Layer 5 of a small transformer language model trained on English Wikipedia (16 layers, counted from 0, width 128).
Take only the direct path to the model's output, skipping the later layers: a vector added to the residual stream pushes a token's score in proportion to its dot product with that token's output vector.

Output vectors of the tokens that the questions are about. A number n stands for (n - 500) times 0.0036.
"fect": 619,370,332,236,466,518,226,458,290,587,530,366,867,738,700,364,725,352,586,699,584,352,447,500,509,638,441,437,573,671,419,576,341,484,331,573,509,282,523,513,504,367,437,754,366,595,277,289,608,743,116,482,427,189,543,562,440,487,521,321,343,418,637,549,491,761,455,398,720,616,453,518,395,558,655,242,538,364,643,504,487,695,491,550,500,671,475,272,483,662,496,770,442,736,626,495,439,380,608,362,195,478,467,442,329,454,735,380,857,458,400,701,453,438,696,698,557,296,505,344,522,386,688,418,563,307,592,363
"cest": 328,397,380,482,514,544,333,393,448,731,310,591,340,627,532,380,403,529,258,437,607,477,89,478,298,495,106,545,587,473,354,529,597,383,291,468,319,515,337,583,467,830,313,509,685,514,397,427,500,650,197,490,388,163,532,741,463,550,600,296,86,402,646,452,400,395,359,386,594,407,279,665,631,713,367,416,568,241,476,384,687,547,728,645,510,402,714,364,486,710,602,635,443,99,606,673,556,482,731,366,421,491,371,529,577,384,674,266,691,613,292,593,486,381,528,621,509,471,800,334,627,500,428,408,260,244,641,161
"Gls": 560,621,470,619,500,436,491,408,395,729,509,567,695,438,304,603,539,469,453,762,395,596,673,808,573,309,412,508,750,571,795,322,668,549,433,353,589,573,527,474,633,531,680,347,380,600,627,348,514,615,463,355,477,320,530,580,500,577,381,130,461,610,505,616,526,192,421,665,522,447,259,460,318,663,294,454,649,390,478,194,509,624,811,473,739,426,651,623,646,235,265,561,211,386,340,572,395,539,293,567,361,739,505,518,368,494,581,238,697,399,548,461,457,269,308,515,359,682,618,151,452,358,316,405,527,547,496,315
")": 585,647,403,650,504,760,623,471,689,555,509,469,411,349,521,642,640,228,601,632,418,645,478,400,719,669,598,159,361,410,671,378,380,635,509,559,369,607,430,630,504,539,364,779,587,730,496,510,460,538,777,700,540,200,585,513,316,366,600,500,636,402,593,539,684,295,468,448,638,869,614,457,296,459,508,256,575,595,478,531,614,678,509,619,621,466,631,337,433,546,373,568,517,364,690,607,620,319,500,635,704,343,769,478,638,466,559,395,284,517,335,573,654,322,265,389,818,717,287,582,324,411,675,550,394,343,379,204
" Industry": 512,724,511,594,285,551,237,727,612,471,448,641,616,579,642,528,478,592,445,460,557,659,666,377,548,746,479,532,617,436,576,527,481,479,580,419,443,233,235,416,541,353,523,578,618,508,396,500,500,547,438,612,375,310,544,564,642,460,431,390,570,613,564,473,671,393,504,515,613,376,595,545,570,665,361,429,652,492,290,469,565,443,425,438,629,631,689,672,368,413,544,459,364,514,404,630,474,529,504,561,329,604,214,337,311,320,423,493,568,428,777,865,406,417,359,277,343,415,492,701,481,418,309,705,469,476,640,234
" Nomada": 370,554,504,394,445,555,448,457,462,493,459,388,655,515,500,528,600,442,460,507,572,422,504,504,515,649,741,424,640,482,408,569,441,232,462,396,481,453,508,707,572,436,554,444,550,748,376,231,419,452,469,430,496,564,340,432,555,515,544,19,534,543,407,500,401,372,298,412,594,255,515,492,582,878,474,482,500,587,558,524,589,561,480,380,528,515,518,549,463,522,355,616,81,565,314,774,410,467,493,496,500,377,188,370,540,211,698,286,556,489,563,485,489,218,530,475,323,418,601,590,474,375,404,330,666,367,521,244
"istan": 591,547,419,704,355,560,300,751,628,411,663,454,632,219,512,280,569,454,729,468,480,680,404,485,634,826,374,484,455,606,556,421,731,225,759,480,273,184,453,508,488,579,479,669,487,623,397,389,326,428,401,262,212,484,683,425,472,524,524,231,606,573,522,395,809,500,535,504,707,355,613,662,556,608,540,758,556,438,407,787,420,658,474,411,448,504,583,397,411,404,386,668,479,500,480,612,739,363,764,555,705,573,548,638,540,425,452,347,385,619,382,319,500,458,602,625,426,517,704,437,438,363,471,581,546,482,372,291
"iers": 642,680,629,460,195,599,455,637,352,342,582,727,487,492,348,447,614,424,641,583,743,386,425,327,605,717,524,504,451,336,672,283,761,477,416,451,483,385,458,524,599,247,369,586,538,670,262,426,792,572,530,445,663,438,423,259,440,660,472,328,512,461,385,521,576,452,434,567,608,291,771,637,517,840,375,496,444,711,206,613,762,408,469,530,349,640,476,894,411,488,761,439,483,520,520,531,545,399,411,614,312,300,417,626,592,377,384,613,451,353,699,615,312,367,570,491,529,436,636,575,578,243,588,415,454,438,500,367
"]": 587,607,356,509,452,403,573,639,437,611,534,475,525,441,481,453,775,335,676,505,211,408,663,633,783,713,855,266,404,593,652,198,59,772,416,144,525,358,380,749,461,505,360,480,708,823,495,205,259,481,515,556,571,300,630,515,452,372,410,398,529,190,637,550,567,458,247,431,579,608,816,416,424,518,323,259,614,363,540,778,921,678,262,294,648,827,663,602,553,410,316,461,446,481,741,612,559,620,510,430,442,258,505,391,771,430,581,328,348,679,259,573,633,391,247,439,427,606,460,500,402,256,545,524,480,385,411,453
" Historic": 423,300,543,536,579,323,240,528,478,420,635,398,424,596,550,547,584,421,291,603,792,485,474,524,565,564,546,613,620,360,392,339,431,527,354,511,583,454,398,334,600,463,545,393,549,553,368,112,610,522,362,542,558,283,536,586,464,407,664,413,467,250,393,492,579,445,385,493,600,353,305,351,527,663,558,612,543,448,587,554,602,575,480,352,504,739,637,552,511,360,401,482,366,475,529,673,441,406,515,613,577,164,457,144,504,255,320,496,702,340,365,596,414,575,493,621,600,366,816,557,433,615,545,493,368,540,658,488

Output weights of attention head 3. The head adds the sum of these rows, row i times number i of z. A number n stands for (n - 500) times 0.0013.
o0: 448,518,463,400,397,487,448,479,527,510,551,416,529,412,526,485,463,469,469,513,475,416,491,557,549,580,585,577,437,530,457,473,416,525,504,485,559,489,462,480,426,498,517,567,478,523,514,504,414,482,409,422,516,523,558,508,452,504,554,709,501,464,471,531,547,515,508,464,446,487,522,482,438,491,493,529,518,412,507,497,440,474,534,513,607,482,517,509,502,482,486,415,638,627,503,471,526,514,420,468,582,579,519,435,554,478,471,517,521,546,466,437,521,530,500,529,512,452,423,514,509,528,477,518,593,555,435,532
o1: 362,480,509,487,517,471,887,464,515,484,485,457,445,510,492,541,497,497,498,511,509,519,504,510,509,511,502,491,491,512,520,695,613,502,490,520,497,655,735,548,483,492,481,519,461,526,509,503,415,494,485,479,553,645,498,497,481,507,503,543,502,441,516,502,507,472,520,510,507,535,534,493,493,462,427,510,513,525,504,483,482,538,473,507,552,512,459,500,513,496,480,483,595,506,531,507,469,475,475,500,516,507,525,494,464,505,466,442,512,487,500,473,523,481,503,502,476,504,453,503,559,497,544,470,464,521,500,520
o2: 510,529,504,506,503,505,529,473,503,544,488,542,515,517,502,501,477,469,489,539,476,519,539,477,472,450,429,483,496,496,490,543,535,492,506,497,486,491,535,514,525,519,504,494,455,473,519,522,524,508,535,444,454,460,451,487,541,504,461,469,512,511,514,515,492,482,563,453,508,464,480,519,509,524,501,487,458,531,408,443,541,539,550,519,469,476,501,477,487,520,553,494,507,443,463,521,481,560,526,474,496,541,488,504,513,479,499,518,493,501,549,554,506,496,499,544,509,548,522,504,493,501,496,550,512,456,483,513
o3: 588,497,464,633,536,487,508,442,519,513,609,516,469,532,459,467,544,457,526,510,497,495,383,441,436,444,463,462,620,435,491,536,466,491,484,525,422,577,559,521,641,441,500,505,608,399,513,479,462,484,478,512,479,528,425,507,596,558,548,705,508,535,550,427,438,637,514,455,502,486,394,518,499,501,591,515,429,554,559,431,469,483,471,519,404,589,444,461,547,464,428,618,594,471,445,480,477,430,467,531,461,466,454,494,443,493,430,498,583,502,610,441,510,412,528,580,463,412,597,456,556,436,489,544,439,492,487,536
o4: 523,533,470,544,487,523,380,471,500,490,560,503,527,497,504,588,451,519,470,499,477,489,486,512,445,482,480,589,487,515,493,468,417,498,546,444,466,473,449,534,471,504,592,499,542,486,496,512,474,498,502,439,502,482,461,495,506,543,511,674,466,458,496,573,418,458,523,483,513,487,524,502,491,520,461,502,498,459,474,507,556,450,528,461,538,502,470,532,482,511,508,508,606,473,466,454,489,553,554,501,458,479,498,462,535,482,519,550,515,494,476,485,484,502,480,499,536,456,480,481,502,504,488,517,655,555,488,551
o5: 590,473,534,505,470,416,456,453,500,533,555,506,548,538,487,451,456,474,381,511,609,583,568,521,487,368,371,574,591,467,462,559,553,490,591,549,441,490,614,403,599,498,573,488,571,409,483,548,495,500,427,472,451,522,384,536,577,550,491,635,466,456,571,526,459,538,662,484,474,412,449,494,470,547,531,474,416,560,431,491,442,478,445,496,408,443,571,414,517,576,592,510,571,471,454,494,423,547,566,537,571,501,402,495,507,472,457,495,484,539,561,512,484,554,503,513,519,513,621,464,467,515,481,515,460,508,521,535
o6: 526,490,480,523,564,536,551,516,476,505,443,544,493,529,448,427,525,509,522,494,475,506,468,440,514,529,477,416,528,487,527,514,593,501,470,563,519,578,531,511,545,482,413,469,439,492,473,476,518,550,590,603,462,435,506,482,518,459,473,382,540,551,555,495,518,547,490,486,517,540,476,547,504,495,534,510,524,546,446,449,502,564,466,498,443,491,507,506,501,582,553,495,407,471,545,581,440,477,474,488,467,494,534,511,497,496,505,478,528,485,567,532,508,517,493,522,454,493,527,537,472,444,543,492,406,467,490,434
o7: 504,510,441,461,537,539,421,491,555,527,513,590,530,516,500,515,437,518,541,472,503,462,538,549,460,407,442,451,493,504,530,494,551,454,514,471,454,508,473,516,488,518,526,466,482,495,514,448,526,515,495,479,448,478,503,462,526,486,549,479,426,488,535,496,474,411,602,526,469,509,456,469,463,515,532,498,495,510,463,441,511,505,518,544,540,407,457,509,433,511,527,489,481,449,478,517,463,536,550,478,550,501,509,514,500,433,495,458,434,535,563,585,462,481,461,492,540,552,468,481,462,516,531,483,451,469,505,509
o8: 525,517,513,516,520,448,424,490,488,451,534,480,508,523,528,509,470,494,470,461,524,486,527,568,487,496,522,560,490,484,514,463,476,493,519,494,514,464,443,467,479,477,508,488,549,543,508,468,509,486,441,499,534,470,508,502,512,498,519,668,448,440,508,510,498,480,555,539,481,416,476,508,466,486,476,528,520,485,527,506,438,480,476,512,526,445,467,497,499,482,479,503,536,493,500,511,501,469,485,474,518,544,510,492,531,506,494,491,494,555,554,476,498,480,487,478,472,542,504,487,485,532,491,504,526,529,494,532
o9: 526,489,493,498,515,480,446,509,487,457,532,504,530,518,520,451,482,494,510,464,556,524,529,563,503,474,524,528,473,486,501,479,483,474,529,507,503,464,489,480,513,478,529,458,534,492,486,483,481,481,451,519,533,525,559,504,492,509,566,566,468,463,484,516,508,499,514,503,498,456,478,499,455,485,510,514,476,465,534,506,428,448,474,521,500,506,513,515,510,481,494,509,503,517,529,522,534,498,483,498,507,473,513,533,480,497,498,460,491,583,498,479,512,477,492,516,489,518,491,471,500,523,518,494,437,540,475,493
o10: 516,577,525,397,431,547,438,498,527,398,532,458,559,406,409,517,472,489,508,461,518,492,381,440,458,513,499,400,464,600,455,495,519,513,519,531,501,539,458,581,487,557,566,508,572,496,519,473,480,560,594,543,424,481,448,507,523,506,507,571,496,546,550,516,527,458,510,512,488,584,445,503,490,505,452,529,445,427,412,429,502,490,537,483,526,484,501,570,492,514,585,385,595,497,524,432,438,533,540,516,533,487,552,513,505,516,457,535,467,521,548,626,497,531,486,518,485,418,523,556,475,498,530,485,524,570,456,437
o11: 578,457,490,671,601,400,474,506,452,462,525,583,481,624,525,535,469,507,519,483,491,565,528,492,482,330,411,517,464,487,526,508,500,448,517,544,432,492,518,497,573,464,434,461,539,488,493,463,538,447,521,441,558,458,575,503,570,543,556,507,500,494,546,461,466,517,508,521,471,467,468,516,457,458,625,469,456,503,670,532,484,413,412,520,455,553,465,496,490,450,472,602,470,488,468,540,478,484,545,479,339,451,524,612,523,503,563,417,441,582,560,436,543,408,485,566,544,548,475,490,560,486,566,538,465,447,458,462
o12: 406,504,458,534,567,458,565,539,440,565,508,530,460,455,564,512,501,463,634,471,323,382,545,582,527,563,510,457,425,441,530,434,411,571,391,460,543,494,399,565,443,514,429,562,406,593,539,461,514,500,452,508,536,394,582,523,458,462,411,306,468,544,467,527,474,486,419,511,469,535,499,505,502,437,408,519,599,485,575,588,601,565,475,558,626,455,393,561,457,401,379,457,350,564,475,510,552,514,471,504,469,559,597,474,588,534,558,469,478,472,448,477,488,409,507,441,466,533,372,435,566,488,540,522,567,415,441,397
o13: 471,455,487,560,526,495,623,480,538,570,468,544,459,534,542,379,581,501,495,532,482,533,484,545,547,527,583,473,523,481,529,516,567,483,463,511,494,429,519,453,511,517,439,471,404,471,477,521,526,426,436,531,578,542,562,481,427,439,491,396,509,503,466,503,596,515,408,513,519,461,508,512,522,486,526,481,506,517,535,509,435,521,502,505,503,585,536,493,579,436,441,532,419,541,553,550,566,432,447,540,471,480,467,525,412,489,525,484,510,479,426,420,506,453,518,530,483,532,489,418,512,509,442,462,376,492,505,485
o14: 499,501,514,562,620,449,495,476,502,495,427,562,475,522,573,510,470,535,469,448,494,478,639,579,540,475,461,509,565,385,536,469,551,458,496,466,466,456,498,472,523,458,534,390,497,556,500,436,513,453,451,534,611,558,514,455,517,426,555,447,495,426,473,487,470,524,562,550,432,404,519,484,505,484,542,515,581,572,635,469,450,477,429,521,531,441,405,465,483,467,408,503,405,410,502,487,536,453,473,534,508,510,396,451,458,482,441,450,507,557,566,474,468,474,494,467,468,552,543,488,423,512,461,485,452,420,611,562
o15: 517,510,507,519,524,538,548,525,512,488,461,549,486,517,496,480,549,500,513,494,523,557,510,450,519,523,485,441,517,507,497,556,628,509,465,531,513,546,509,530,524,496,438,467,477,542,467,500,562,483,523,517,498,494,497,479,514,500,490,39,475,503,520,489,470,474,493,509,549,526,513,494,540,525,517,471,524,525,456,524,488,549,501,480,480,510,499,473,508,517,468,524,262,438,482,544,487,464,499,497,501,519,530,515,481,522,498,479,514,467,538,513,498,527,490,506,524,529,541,506,477,448,477,483,463,504,506,506
o16: 456,482,513,465,466,521,620,498,496,536,452,508,494,484,471,513,509,516,476,539,490,524,508,473,526,500,454,483,522,491,489,587,534,536,496,493,504,562,593,486,539,522,487,507,479,498,515,545,499,506,523,505,475,518,496,535,496,487,475,353,551,502,492,484,490,504,487,464,528,548,553,495,532,521,495,470,485,530,463,508,524,538,504,495,460,488,515,493,498,532,520,510,457,493,481,459,476,542,520,530,506,496,466,484,490,490,497,524,505,458,518,526,493,542,492,500,506,501,517,518,490,491,515,458,499,456,539,483
o17: 466,531,502,494,503,525,543,485,481,529,443,493,490,491,487,550,503,511,499,536,432,488,462,456,500,550,506,485,501,501,498,504,493,539,471,480,511,531,508,534,487,525,493,553,467,522,504,521,522,511,536,478,470,462,434,502,485,492,443,440,546,518,513,533,496,492,485,490,518,530,528,510,542,524,476,488,526,536,434,505,580,549,532,443,496,494,475,499,488,522,508,496,506,490,474,487,490,505,500,495,478,540,495,476,523,498,503,551,509,426,480,529,504,503,497,472,510,509,515,516,500,487,488,496,555,485,515,513
o18: 550,507,495,523,508,467,578,464,530,533,479,532,489,524,505,453,512,489,502,465,547,542,498,470,504,458,470,467,532,498,493,553,537,455,518,550,479,504,592,462,546,507,434,504,514,488,525,484,517,461,461,506,485,491,500,492,521,508,517,618,453,506,538,494,557,533,537,503,473,482,435,508,468,482,584,525,460,551,515,496,404,522,543,527,484,476,504,469,526,481,465,492,549,484,519,558,457,447,477,484,540,521,505,562,490,510,469,438,508,563,553,503,534,478,451,555,461,557,557,515,520,517,489,517,386,505,466,487
o19: 511,506,497,605,499,551,518,545,511,538,588,530,462,511,500,526,464,463,575,463,451,460,411,480,464,520,590,498,506,473,531,520,487,560,510,455,560,478,417,508,443,469,510,502,515,522,528,434,501,500,514,509,566,484,536,510,524,557,504,567,430,485,536,505,463,474,459,495,518,476,504,498,520,443,514,503,536,423,560,478,511,519,528,497,546,531,411,523,479,419,436,552,530,493,444,527,520,452,406,447,540,480,542,527,460,462,483,568,553,462,530,394,510,451,468,535,484,439,503,457,559,501,443,520,570,491,520,577
o20: 509,474,514,475,469,474,427,500,500,425,530,475,534,491,517,491,486,537,439,473,518,498,465,534,472,482,508,510,527,479,493,495,519,495,541,509,467,471,502,506,512,513,555,448,529,460,475,492,470,470,496,537,522,572,483,515,485,498,517,509,500,483,486,534,445,492,462,527,489,483,530,498,523,513,484,492,507,481,549,480,467,438,447,466,500,530,504,514,532,511,493,513,484,514,519,459,539,511,530,532,447,424,454,492,449,466,492,496,470,512,501,479,470,551,516,494,514,478,530,481,451,499,493,437,486,545,524,506
o21: 478,528,422,514,633,489,471,543,512,506,507,632,466,537,529,595,441,516,676,408,426,466,673,555,509,431,404,475,413,457,568,431,519,460,439,456,498,474,410,550,453,493,481,454,462,593,535,379,592,473,516,462,592,446,574,421,496,489,501,377,423,414,511,507,444,422,554,517,418,502,494,459,436,440,501,520,559,472,620,542,574,486,496,541,583,417,427,553,365,442,410,492,405,438,417,561,512,511,495,463,484,511,568,524,549,492,540,478,447,579,576,486,479,425,495,479,471,598,395,519,531,540,532,498,484,433,529,484
o22: 605,531,520,544,517,507,227,524,495,504,519,506,535,492,516,455,501,509,504,492,520,481,508,511,451,482,497,540,510,481,497,318,383,473,496,489,506,364,315,457,476,478,536,499,526,473,505,477,567,484,478,477,516,405,509,493,520,484,501,658,487,524,493,506,519,517,493,500,461,437,441,496,496,496,547,508,508,485,553,486,493,469,517,499,517,500,528,515,508,498,501,512,525,491,501,508,578,476,494,483,490,513,481,476,515,511,510,558,504,508,498,479,504,464,524,477,485,516,541,498,451,534,438,524,541,505,495,523
o23: 483,541,474,517,471,473,413,469,461,480,593,463,555,503,524,636,480,512,445,541,451,476,510,551,460,465,485,630,505,520,476,428,347,540,622,402,458,448,465,510,463,531,639,495,572,439,533,549,452,540,488,458,449,526,441,528,480,503,510,715,543,472,421,552,410,474,484,453,520,524,580,513,523,514,445,469,471,435,539,567,601,421,514,491,484,557,458,535,476,517,543,549,626,503,440,391,505,616,577,510,415,434,452,435,533,488,557,558,491,466,453,480,515,501,556,487,512,421,453,484,493,546,518,484,669,527,507,520
o24: 509,509,495,488,510,526,349,528,497,473,516,503,528,486,493,527,482,507,477,491,479,470,472,499,494,508,485,497,509,503,505,449,462,499,493,489,506,534,445,518,499,511,533,497,518,492,492,495,503,525,512,526,471,478,483,511,502,514,520,487,517,498,502,506,476,474,505,476,493,534,503,500,512,516,478,498,502,471,461,469,527,484,480,456,494,480,489,525,480,505,522,492,486,499,508,492,505,512,513,508,478,479,518,493,514,468,510,530,493,519,496,520,458,507,469,465,538,469,462,482,485,491,532,493,555,504,491,497
o25: 574,481,503,574,533,482,446,513,489,495,508,551,565,545,455,435,533,464,417,526,573,567,511,479,496,446,449,545,602,443,452,520,542,495,494,558,511,535,563,507,544,458,560,475,476,367,467,529,479,540,568,525,437,548,367,468,567,558,463,451,541,524,554,550,427,527,527,494,537,488,445,552,556,547,494,481,398,496,371,412,487,454,467,479,379,516,495,473,541,540,603,567,479,472,447,503,469,550,557,509,489,459,453,428,421,453,466,535,533,525,579,542,472,525,537,594,498,457,604,448,512,431,522,477,412,555,484,557
o26: 487,467,492,447,497,523,498,547,473,447,373,441,530,425,501,437,544,518,426,510,494,424,392,424,535,602,520,431,538,487,419,484,471,498,441,585,517,587,547,524,476,525,450,512,467,461,501,567,418,566,562,609,441,470,478,525,476,458,472,463,589,558,474,528,529,527,385,450,524,586,523,558,527,547,498,528,494,503,414,463,450,599,513,426,482,513,485,508,567,533,581,437,477,541,586,486,484,488,530,521,495,514,498,462,465,507,451,456,517,524,466,606,474,558,473,510,484,433,478,543,456,405,585,447,451,520,466,482
o27: 507,529,469,456,505,508,369,472,519,455,506,501,534,465,489,585,466,552,476,482,476,426,439,482,461,487,510,470,482,541,445,464,431,436,504,455,491,523,497,534,481,534,530,538,548,477,479,493,471,494,519,511,452,447,499,530,505,538,517,591,478,521,499,539,493,448,481,476,487,569,495,487,478,540,495,513,484,456,441,519,506,501,549,472,539,493,504,572,475,503,494,478,562,550,490,492,474,544,573,480,496,460,571,527,552,504,490,456,450,560,484,515,482,476,409,483,575,477,460,502,520,488,601,435,587,552,424,499
o28: 560,511,536,570,467,577,417,529,474,451,582,530,546,508,441,571,549,459,507,546,451,529,478,444,411,472,429,577,494,548,478,472,442,557,488,517,460,567,483,570,436,501,540,514,499,466,486,514,525,543,595,449,455,447,466,468,555,552,450,354,619,506,524,478,382,435,496,453,575,596,530,545,534,529,412,457,427,432,429,553,619,427,490,511,402,592,497,580,463,535,613,581,467,472,429,469,466,641,595,500,360,445,546,419,537,513,553,606,492,454,504,540,473,519,580,549,518,443,448,544,566,466,610,501,606,558,464,515
o29: 555,509,501,519,542,547,496,550,486,517,500,515,493,461,444,529,563,517,546,480,471,455,482,415,478,497,412,440,473,553,497,502,527,464,401,545,510,578,503,576,532,516,413,552,473,557,462,519,537,524,571,485,416,391,508,462,550,526,466,339,506,533,583,487,530,499,496,481,552,623,457,500,438,522,462,531,503,504,362,526,572,556,521,543,503,513,538,596,420,517,532,449,416,479,480,570,409,503,537,487,514,495,632,526,532,530,495,520,494,445,511,588,450,465,437,466,544,507,470,544,550,470,618,515,515,489,451,440
o30: 471,560,533,483,523,535,516,502,466,562,492,541,486,542,498,561,495,474,546,521,459,499,525,473,460,505,497,482,481,490,519,530,495,503,473,491,522,492,488,526,462,510,473,514,466,543,495,484,570,508,526,488,482,433,529,506,543,515,451,462,508,520,515,475,511,453,551,494,528,480,487,505,520,521,484,475,538,546,387,541,541,561,559,521,495,458,512,500,454,523,479,516,495,463,464,553,473,525,493,469,496,511,550,531,568,533,502,546,508,496,512,509,513,470,469,492,495,558,503,508,512,499,521,511,567,458,486,523
o31: 447,510,491,559,429,530,551,492,486,502,535,444,508,489,511,421,496,501,493,547,527,473,379,572,447,518,664,523,522,495,508,484,444,529,527,501,508,495,481,480,469,492,615,502,520,411,511,461,392,532,491,501,543,595,482,505,466,471,557,798,507,518,442,504,486,562,443,499,543,466,516,505,524,485,483,505,544,476,613,469,434,488,496,457,527,610,469,501,524,539,520,523,669,542,519,464,542,450,472,505,460,417,411,400,410,500,473,532,544,475,448,421,545,470,591,550,446,371,527,511,491,483,403,474,506,498,579,519

Each question shows a token from some text and the vector z that the head gathered there. A number n stands for (n - 500) times 0.0048.

"Sp": 488,185,499,476,476,416,510,523,475,511,543,490,578,508,472,662,483,513,507,477,491,521,596,426,512,458,553,548,468,578,497,456
Pushed up most: "]"

" the": 456,115,537,486,515,523,494,524,506,485,491,426,507,517,515,824,549,536,511,475,484,491,554,435,489,533,503,475,526,495,506,437
Pushed up most: " Industry"

"be": 449,96,474,558,509,426,514,467,485,479,463,526,537,471,519,888,497,517,474,524,496,556,566,491,518,516,510,468,578,481,495,438
Pushed up most: " Nomada"

" with": 441,108,512,516,482,455,517,473,466,486,495,515,523,481,469,728,528,529,498,548,493,455,559,476,526,477,516,499,531,498,542,420
Pushed up most: " Industry"

"eth": 483,89,519,492,559,476,465,508,478,460,505,498,470,457,501,919,516,529,479,532,489,555,551,526,507,518,497,528,577,524,516,388
Pushed up most: " Industry"

" Kirk": 450,113,529,493,486,529,520,509,497,489,502,471,514,505,518,770,549,522,502,499,504,485,559,435,499,552,524,479,536,511,512,443
Pushed up most: " Industry"

" Os": 465,148,501,505,520,491,498,531,475,484,501,547,582,524,490,778,506,504,505,511,527,559,576,449,485,493,443,521,525,554,498,419
Pushed up most: "Gls"

"am": 444,105,480,552,503,429,520,469,486,478,466,532,552,461,514,876,497,518,475,524,487,564,572,484,512,512,496,466,577,494,498,436
Pushed up most: " Nomada"